Layer 3 of a small transformer language model trained on English Wikipedia (8 layers, counted from 0, width 64).
A neuron's activation on a vector x is GELU(weights . x + bias), where the dot is the dot product.
The model reads these tokens: " wh" "om" " s" "ur" "v" "ived" " in" "f" "an" "cy" ".\n\n" "The" " l" "ife" " of" " a" " tra" "vel" "ing" " m" "inist" "er"

The vector x that enters this layer's MLP at each token. A number n stands for n times 0.051.
0 " wh": -36 -11 20 23 -18 -11 -5 -27 17 2 16 -1 28 17 48 -9 -19 1 -8 -28 -22 -9 16 -4 22 48 0 -9 -10 -12 -21 -11 15 -20 -6 -3 -17 13 -8 9 20 -5 -15 -18 15 -5 44 -34 7 -15 -20 36 3 -10 6 -20 0 39 -14 -22 -15 -9 36 13
1 "om": -15 -16 14 3 -30 -3 -19 -65 31 11 17 -23 15 13 3 12 26 -24 -14 13 -6 3 11 7 21 36 4 5 -33 1 11 7 0 8 -7 -10 -26 31 8 6 35 25 -4 -33 3 -40 49 -9 3 -21 -16 17 -4 -20 -4 -10 8 9 -37 0 -9 -17 4 16
2 " s": 36 19 -10 19 4 -32 23 -12 -16 -9 -23 6 17 -8 51 0 -26 11 6 -12 -16 -18 -2 -25 4 28 -3 -25 -12 0 3 43 16 -45 -9 7 7 24 -9 10 31 18 -18 -10 6 -21 -10 -19 23 -48 -23 15 23 -5 31 -29 5 4 -4 -10 -17 5 8 0
3 "ur": -18 -36 17 -16 -3 -32 4 4 -3 -3 -10 25 21 -11 21 10 2 64 6 40 8 -28 -1 -9 -24 55 15 -7 -13 4 -3 -10 -15 -58 0 -1 -9 -25 -2 38 -1 2 29 -18 0 -34 2 0 -4 7 3 -4 -7 1 12 -8 -3 15 -47 31 13 -11 -8 5
4 "v": 31 -28 -7 23 -25 12 8 -2 -32 -19 -2 -13 -17 -17 -9 -6 -3 -26 7 -16 45 31 9 25 7 44 -7 -27 32 8 21 4 -3 -4 -6 -29 -6 15 7 29 -6 1 -17 -39 1 -40 19 14 34 -24 -11 -3 3 49 -14 -10 4 14 5 -36 -4 -6 -17 -3
5 "ived": 20 -27 29 18 -20 -20 -8 20 -2 -28 36 -3 -22 11 7 3 -6 4 4 -4 38 -34 -1 26 -5 31 -7 36 28 12 -15 1 -25 9 -38 -20 -26 12 2 2 -35 3 26 4 31 -17 0 -28 14 -33 12 22 -9 -7 13 -34 0 33 -18 -7 -9 8 -19 -8
6 " in": 46 -30 -11 -16 -30 -41 -17 13 4 -3 -12 -8 9 -5 35 4 6 -11 -11 11 -14 3 15 -16 7 51 -16 37 1 -29 -10 13 6 6 6 -8 -13 9 -42 -31 5 -1 6 -22 9 -12 34 -7 3 25 24 27 -5 -13 8 -48 -13 11 -10 -11 -9 11 18 23
7 "f": 43 -45 3 0 -34 11 17 6 -24 -5 -19 10 -1 35 11 3 3 24 18 -6 -8 6 33 -29 -3 25 -8 -21 6 12 -10 -6 -4 -17 4 7 17 -12 -22 5 -12 -6 -18 -23 22 -51 15 -9 2 -18 31 23 31 0 1 -38 13 32 -3 -3 -22 -41 22 -11
8 "an": 0 -28 1 -10 -6 59 26 5 -24 -23 -11 4 -43 22 34 -2 0 -25 11 -5 12 -20 0 -33 31 39 -12 1 37 -1 12 -8 -4 8 -21 -24 -2 7 -2 11 36 12 -9 -17 -15 -22 45 -18 -8 -25 30 25 3 -22 2 -18 6 18 -22 25 -12 0 -26 -10
9 "cy": 17 -35 -33 -20 34 43 24 12 -24 4 8 12 -31 13 1 -3 -12 24 -5 23 23 -31 -3 -23 15 41 10 38 4 7 -3 15 5 -15 12 -14 9 8 7 5 -10 18 -17 -36 -3 -9 6 -7 -20 -37 26 -7 -1 0 35 -45 -7 -14 -10 -35 -22 -9 15 15
10 ".\n\n": -13 -5 6 -18 15 -10 19 3 8 7 -11 -23 -31 22 11 -10 26 4 -12 0 -2 -21 16 6 46 5 -26 0 -19 -6 -11 22 8 20 1 22 0 -11 -30 0 26 24 -23 -13 16 4 32 25 -25 0 -16 53 -24 9 0 -70 -5 5 -11 -21 -2 18 -8 -13
11 "The": 20 -12 -2 -25 -11 19 28 -16 20 -24 14 -14 10 -9 18 -2 -29 -6 26 -3 -8 -15 -5 1 6 16 -7 14 -3 4 -21 3 1 -12 -16 4 -16 -22 8 -9 4 -2 -7 12 -1 28 94 -21 -19 -28 -1 -1 -8 4 -5 -40 -2 25 -18 -1 -1 4 14 30
12 " l": -10 16 -35 24 -17 -16 25 -8 8 1 -15 17 31 -33 18 14 27 -14 6 -10 6 6 15 0 3 30 -2 -1 -16 -14 12 12 -11 2 7 -37 11 13 1 8 25 -25 -8 -13 23 -30 -2 -18 5 -49 -37 8 2 -9 16 -66 12 30 9 -3 -23 31 7 3
13 "ife": 40 6 11 -9 24 -11 19 -9 -8 -21 0 11 7 24 27 -7 -26 -8 -1 -25 -2 -25 2 12 21 34 -19 37 -5 39 32 -3 3 -11 -39 -12 -14 -2 14 26 -10 -16 22 -16 -16 -34 23 -4 -20 -17 8 3 1 -6 1 -47 0 -16 -36 -8 7 8 13 4
14 " of": 31 -17 -16 9 -19 -1 4 14 14 -17 -4 -2 -4 -16 40 10 -14 8 -14 -10 -13 -10 -1 9 6 60 -15 38 -16 -4 -14 -6 1 8 2 -20 -7 7 -35 -16 -9 7 -27 -5 4 -12 75 23 -6 34 15 -5 -7 -9 -5 -36 -15 4 -37 -8 4 1 3 16
15 " a": 19 6 12 -22 -35 -14 22 13 -2 -18 1 5 -14 -13 33 9 -29 13 6 12 18 -7 16 -25 15 0 20 42 -31 -6 -15 16 -7 -19 -17 -30 -5 -24 -2 -30 29 21 -3 -24 3 65 24 -10 -1 -23 4 -17 -9 -9 -9 -52 3 14 -25 23 7 0 30 19
16 " tra": 17 -19 -3 3 0 -11 8 12 0 12 -56 -7 -30 -85 24 4 6 2 -4 14 0 -18 -1 2 5 25 -13 10 -16 3 13 21 -12 5 18 -3 15 -21 9 6 35 8 19 -14 -17 -2 4 -3 -12 -33 2 2 23 15 -37 -43 24 37 -17 -1 3 28 20 -23
17 "vel": 14 0 -10 0 -22 7 22 -4 -43 18 7 15 7 -9 10 28 1 23 -19 -9 21 -1 -16 -15 14 30 24 28 35 15 32 -4 -16 0 -39 -13 10 6 -4 18 12 -6 24 -29 41 -8 -39 12 -7 -31 2 -4 -45 17 14 -16 2 -2 -28 -32 -3 -2 -22 -23
18 "ing": 36 -16 -17 13 -8 24 39 23 -2 -6 -16 10 4 3 13 35 5 9 -18 9 -4 -16 -5 19 -3 40 -6 56 22 10 -8 -7 -4 -4 -32 -32 -2 -1 2 6 -45 3 18 -37 10 7 10 -17 -3 -26 10 -19 8 -7 24 -39 -6 19 -28 -22 -24 -11 -25 -9
19 " m": 32 -2 -25 -3 -12 26 -5 -20 24 -8 -8 20 -20 -39 -6 4 4 24 3 -19 1 -8 -5 9 -7 24 2 -12 -31 -4 16 33 -5 -12 1 3 -19 12 -14 -4 22 12 20 -24 2 -13 -7 -11 16 -64 -30 43 5 0 -7 -31 27 30 7 28 -28 -4 35 6
20 "inist": 31 -37 2 -49 2 28 -13 -2 -27 -10 -18 14 12 -12 -8 20 12 8 -49 -7 5 -41 -6 1 27 28 49 5 17 26 3 18 -7 -28 -20 43 -10 0 -26 -6 -35 -1 4 -15 9 -5 31 8 0 -3 0 8 -9 2 -4 -13 28 -16 -7 -1 6 -3 9 5
21 "er": -15 -62 -20 -22 13 36 6 5 -2 1 8 -2 -37 33 9 22 -5 4 -8 -19 11 11 -14 29 29 43 1 27 19 9 -14 -2 -12 -20 -5 -14 -7 8 2 11 3 -9 12 -77 15 -2 9 10 -2 -5 -3 5 -18 26 29 -56 -14 -17 11 -6 2 8 6 4

Each question shows the input weights of one neuron of the MLP. A number n stands for n times 0.0067.

n80 (bias -0.021): -34 54 -39 17 27 -49 26 4 -22 0 -26 3 16 -38 -38 -16 31 7 0 -23 33 14 -4 2 -38 -29 36 -18 7 -41 -29 -3 -23 20 27 5 37 2 -11 15 15 -4 -17 -9 21 23 -27 13 33 14 -34 -11 -46 4 32 19 -9 13 44 29 0 -19 -5 -33
On which token does it fire most? 12 " l"

n50 (bias -0.169): -15 -22 39 38 3 -9 -38 -11 48 33 27 -2 13 49 -57 -6 -16 -51 -29 -15 40 -14 -12 61 -36 1 -16 -59 -12 46 -29 -46 -18 -8 3 11 63 12 -23 -3 -41 16 23 4 0 24 15 29 -30 3 -28 -35 39 45 23 1 16 -40 26 1 15 19 50 -3
Its two highest activations, in order, are on tokens 21 "er", 4 "v"

n34 (bias -0.140): 4 70 37 49 23 -16 8 -8 -15 -7 56 -21 0 -5 -10 2 11 -68 17 -2 49 -33 5 40 -12 -10 2 -26 14 6 17 -2 -10 0 -21 25 -4 -3 20 -17 -3 3 -6 26 7 20 -58 -29 -38 -8 -46 -23 -17 37 27 10 -21 1 -15 -9 48 2 -16 56
On which token does it fire most? 5 "ived"

n144 (bias -0.131): -31 25 47 20 -19 27 -30 -19 9 2 -26 0 16 28 -53 -5 61 -69 -3 -28 -2 -15 -3 20 15 19 22 0 -59 26 -3 -47 -18 -10 14 14 37 3 21 -59 -15 20 -5 47 5 14 -22 8 -47 19 5 -1 -51 22 16 7 -3 -47 30 26 -25 0 23 -11
Its two highest activations, in order, are on tokens 1 "om", 20 "inist"

n51 (bias -0.068): 17 -11 42 13 -7 -43 -42 -27 -6 -8 12 31 23 20 -59 5 -25 -25 19 4 18 6 -16 17 -8 -41 2 -14 14 14 10 12 -21 -16 -24 27 -16 -13 -1 -45 -20 -4 0 17 55 -21 -17 -7 30 35 20 -6 -15 43 -13 -16 54 24 -3 18 -4 -5 -25 13
On which token does it fire most? 5 "ived"

n26 (bias -0.152): 4 39 42 25 -3 -3 20 0 -10 -8 -1 31 14 32 -9 21 18 5 -43 55 -4 -48 22 -37 -15 -16 10 -17 -41 30 2 1 -18 58 -22 -20 -45 -9 -21 -1 -4 8 -15 32 -7 16 -18 20 -2 0 -36 -28 6 13 29 12 -48 -16 3 -1 50 16 34 -17
On which token does it fire most? 15 " a"

n158 (bias 0.006): -8 32 -9 21 40 -49 -8 18 14 -45 -27 -11 21 55 -15 -32 -5 -5 30 2 -49 -8 49 32 16 -3 9 14 -17 -10 24 23 30 -13 -5 28 -17 -10 -3 20 -13 -37 -38 10 11 -6 15 -8 -14 15 -31 -54 -19 7 -5 27 20 -4 -34 20 46 7 -55 31
Its two highest activations, in order, are on tokens 13 "ife", 3 "ur"

n13 (bias -0.031): 25 -3 -4 -12 8 -51 19 29 38 24 30 14 -15 -6 -10 39 -33 -37 29 -15 -10 -16 -3 5 3 -3 -15 8 10 -34 33 3 -3 39 14 -13 26 38 -10 -32 0 45 3 -18 -5 -9 -32 3 0 -12 15 13 -4 -33 16 -1 -12 -17 6 -1 7 32 -5 12
Its two highest activations, in order, are on tokens 6 " in", 5 "ived"

n66 (bias -0.016): 5 13 10 3 21 -45 -14 -24 -38 42 -32 20 15 23 -7 16 -3 5 -25 -5 4 12 29 51 1 -22 -12 -6 3 13 -7 -22 2 13 8 19 -5 47 14 0 -2 -42 11 60 18 28 -19 37 9 15 -63 5 -43 33 -21 15 -18 -17 9 -44 -7 -33 35 -33
On which token does it fire most? 17 "vel"

n174 (bias -0.083): 45 8 -5 -2 28 -2 -10 7 -8 31 2 -26 -23 -47 -12 22 -14 -45 2 2 24 -43 -3 9 12 0 -5 -8 -3 34 15 -30 1 -13 -7 22 9 -54 15 0 3 -14 2 36 -21 76 -41 23 4 3 -8 -5 -28 10 40 4 30 -61 -7 -6 -13 5 -16 8
Its three highest activations, in order, are on tokens 20 "inist", 17 "vel", 16 " tra"

n97 (bias -0.048): -18 -3 10 16 -40 -47 -17 -26 -3 2 47 -8 -17 10 -57 1 8 -6 20 -3 21 -44 0 30 -12 21 -14 -4 -8 24 48 -26 34 30 28 38 -27 11 4 -28 -9 -10 27 11 1 -5 5 -23 -10 14 0 -6 -14 50 -23 -1 -10 -29 -14 4 28 6 -10 -14
On which token does it fire most? 5 "ived"

n221 (bias -0.051): -11 -18 65 5 -15 -55 9 -5 17 -34 11 -13 -37 -20 -54 -7 11 -49 6 -54 -21 13 -23 49 -42 18 -19 3 3 -33 19 2 -13 -15 32 14 56 -32 -7 16 -12 -19 58 16 -5 24 20 19 -18 20 -5 -33 -20 29 -16 43 5 18 19 1 1 -5 -25 1
On which token does it fire most? 4 "v"

n95 (bias -0.105): -10 -19 8 34 -7 8 -16 -11 -28 14 -9 -25 1 -2 -51 6 -13 -31 -2 -5 -4 -82 24 7 13 -18 3 -45 39 -15 -29 -41 11 -6 -5 51 -31 -2 8 24 47 24 -18 30 6 -11 -2 2 -11 33 39 -24 23 40 -5 24 -24 18 -13 37 29 -22 -25 39
On which token does it fire most? 8 "an"

n222 (bias -0.012): 7 -5 3 17 -15 -20 7 23 11 -26 11 10 17 15 -2 -16 -11 -4 -2 -14 -70 4 21 -6 -2 -26 -51 4 -7 -11 10 -2 -18 -2 -28 2 22 -35 28 -1 -31 19 -6 -14 -9 0 13 23 34 -8 9 17 13 2 4 18 -10 7 43 17 -36 30 4 -4
Its two highest activations, in order, are on tokens 7 "f", 2 " s"

n248 (bias -0.015): 35 4 -10 1 29 4 -13 -42 17 -24 17 47 38 32 -1 46 -30 -5 26 -54 -3 -29 7 -15 -70 2 27 8 0 13 10 -19 -10 -5 -3 27 20 -9 8 19 -18 -16 13 34 -19 -9 -42 -9 -13 -3 1 -4 13 -15 -6 -1 1 30 13 19 48 -8 -26 -48
On which token does it fire most, and how strongly? 13 "ife", at about 1.5

n82 (bias -0.012): 18 -18 -5 -24 13 -59 -28 7 -13 -19 17 26 -35 19 19 -22 -33 -41 -16 -49 -23 -47 27 -13 -10 15 -3 -16 3 53 2 4 3 61 -3 29 17 -35 -11 -23 -8 -12 -32 25 -22 22 5 -13 -2 18 6 4 -31 27 4 27 2 19 26 0 36 25 -16 -20
On which token does it fire most, and how strongly? 10 ".\n\n", at about 0.96

n19 (bias -0.037): -37 -4 23 -15 34 -35 2 -20 32 -2 25 -34 -18 -36 -10 7 25 -19 34 -2 -30 11 -9 37 -36 19 13 -4 -18 -7 -9 -22 16 38 2 8 -23 -7 -12 4 -12 -5 -6 33 -4 54 11 16 -70 -11 -38 -35 10 39 -36 0 -1 -10 37 44 17 -10 29 23
On which token does it fire most, and how strongly? 11 "The", at about 1.8

n55 (bias -0.104): 5 3 -11 16 -20 -29 -6 -2 -27 33 7 -8 -42 9 -47 34 3 -37 11 -31 22 10 10 44 -19 -31 -23 -31 9 13 -25 -3 13 22 2 36 32 45 -3 -38 -40 -51 -24 -4 24 18 -11 3 -6 16 -36 15 -57 35 4 39 33 -8 7 -11 60 42 24 40
On which token does it fire most, and how strongly? 4 "v", at about 0.93

n136 (bias -0.020): -32 38 -10 31 40 -1 19 -8 -25 -17 -13 -30 36 -32 -18 14 0 -13 25 -15 5 -35 -2 18 9 -20 5 -2 2 -47 -2 -5 9 37 3 2 -4 18 38 0 28 -71 8 -5 -12 13 26 -16 -10 3 20 -19 -8 37 12 5 8 -50 -10 43 -36 15 10 -25
On which token does it fire most? 12 " l"

n128 (bias -0.029): -20 -2 19 15 -12 -19 29 5 29 -20 -1 37 -29 -21 -23 -12 -9 -42 -2 11 -7 -9 20 -22 18 -18 -15 37 2 21 26 -18 17 2 17 -8 -61 35 22 -11 20 -3 5 42 -16 23 -16 -19 -21 30 2 -28 -34 8 6 11 -15 -42 -9 9 45 13 15 22
On which token does it fire most? 15 " a"

n65 (bias -0.082): 11 -1 13 -8 -11 -35 27 -37 -2 3 -19 -20 31 5 13 -5 -3 -34 -46 32 -33 -12 6 -16 -45 12 -21 10 -5 -19 2 21 -65 16 19 41 12 -20 22 -35 -13 10 21 -1 20 4 -14 32 -42 38 -12 10 -3 41 17 5 0 -16 9 16 -18 -2 -4 31
On which token does it fire most? 6 " in"

n35 (bias -0.068): 4 -11 -42 8 -1 -17 26 -26 -10 11 -3 18 5 -11 -5 42 -29 -25 4 12 14 -28 17 -36 -14 15 -18 9 9 -30 -5 -43 -1 4 55 3 41 -19 -32 -23 -18 14 -10 0 5 -15 18 7 1 4 -4 -39 -6 16 17 35 10 -2 72 -7 9 8 0 26
On which token does it fire most? 9 "cy"

n116 (bias -0.039): 22 -15 11 -24 18 -35 -39 -5 -18 9 -19 -8 -8 2 -13 32 -28 -41 -13 5 -44 2 -49 -1 -30 5 -3 39 -24 -6 21 7 -45 10 16 24 37 -45 25 -51 40 -21 63 15 -14 35 -20 -15 -15 25 25 -24 14 -12 11 13 3 -8 23 1 11 1 -10 27
On which token does it fire most? 16 " tra"

n156 (bias -0.124): 12 34 -15 67 63 1 39 -23 17 16 56 -40 1 5 -36 4 -1 -16 -22 -24 45 -12 -17 -14 23 12 -29 -64 36 -6 -3 -24 44 -1 -1 13 -37 42 59 1 -51 -33 -18 9 -23 28 -20 -12 -2 3 -49 -16 -14 11 2 7 14 -34 33 -9 4 -2 -21 8
On which token does it fire most, and how strongly? 4 "v", at about 1.7

n49 (bias -0.054): -62 -17 21 13 43 6 -26 15 1 -21 41 -6 -11 6 -5 -17 -3 -16 15 -8 -26 1 -8 24 12 6 -21 -14 7 1 -13 -12 -28 -26 -10 3 -22 -2 2 17 -11 -24 3 -37 16 5 -78 35 28 31 -23 10 6 16 18 33 23 -18 71 -8 25 -27 -4 17
On which token does it fire most, and how strongly? 21 "er", at about 2.4

n92 (bias -0.024): -16 -3 53 10 -2 -29 -12 -24 36 9 29 -36 -10 59 -21 -13 4 13 9 -24 -15 -6 27 9 34 -22 10 -14 2 4 28 1 34 -9 -29 -17 -21 -38 35 -47 -32 -15 -43 30 -39 1 7 -9 -2 22 15 1 -30 3 58 -16 -31 -7 41 -1 49 -6 17 -18
Its two highest activations, in order, are on tokens 10 ".\n\n", 0 " wh"

n191 (bias -0.013): -10 -14 -4 -11 13 -24 36 -18 11 -12 -21 15 -10 14 -20 -5 -29 -10 -17 -15 15 23 19 22 -9 -35 11 -26 -51 25 -10 -24 6 15 20 23 39 24 25 -7 -39 22 16 -18 1 31 -52 30 -16 -2 -17 -20 15 -5 -10 -13 13 2 39 -7 -12 -21 34 45
On which token does it fire most? 19 " m"

n129 (bias -0.030): 25 15 -8 7 -25 -21 -2 -16 40 -2 7 -16 -19 5 7 -13 -12 4 8 27 -11 -40 11 -24 -20 2 -23 -24 -16 -3 1 -59 -13 22 12 -15 -2 -49 -12 -1 -10 24 -37 -1 17 20 12 6 5 28 44 14 25 -15 -28 17 24 16 33 31 -25 37 4 -2
On which token does it fire most, and how strongly? 14 " of", at about 1.1

n146 (bias -0.017): -11 -19 -17 25 7 10 -17 16 12 -6 -33 29 42 17 -53 -5 -15 11 10 -11 -47 3 -22 1 20 -5 -10 -2 36 -13 -55 -21 -2 0 -17 17 -2 -8 46 -3 -11 -8 30 21 -23 63 27 7 -13 -4 10 -17 -1 -2 2 14 17 22 2 38 -25 -3 -2 -13
On which token does it fire most, and how strongly? 11 "The", at about 1.5

n190 (bias -0.026): -46 -16 -33 -10 10 -37 -4 35 -19 -25 45 -6 -24 -4 23 -23 -37 31 17 27 20 31 -20 46 -61 -10 21 -54 -45 5 4 0 -35 -14 10 27 -30 -5 11 2 -16 -25 -4 7 -21 22 8 54 31 46 -9 -51 8 -8 -25 36 -1 15 -6 19 36 39 -3 6
On which token does it fire most, and how strongly? 3 "ur", at about 2.5

n185 (bias -0.020): 1 -15 42 3 19 0 -2 -16 14 -21 -3 -17 -26 43 -31 -4 -32 -6 0 12 5 14 -30 38 37 5 -39 -56 -4 2 -2 -18 -20 -14 67 -12 41 32 -6 -50 11 26 5 9 25 26 -24 44 -27 -4 -3 -18 5 -7 23 -2 11 -9 10 10 17 35 -13 -32
On which token does it fire most, and how strongly? 10 ".\n\n", at about 1.4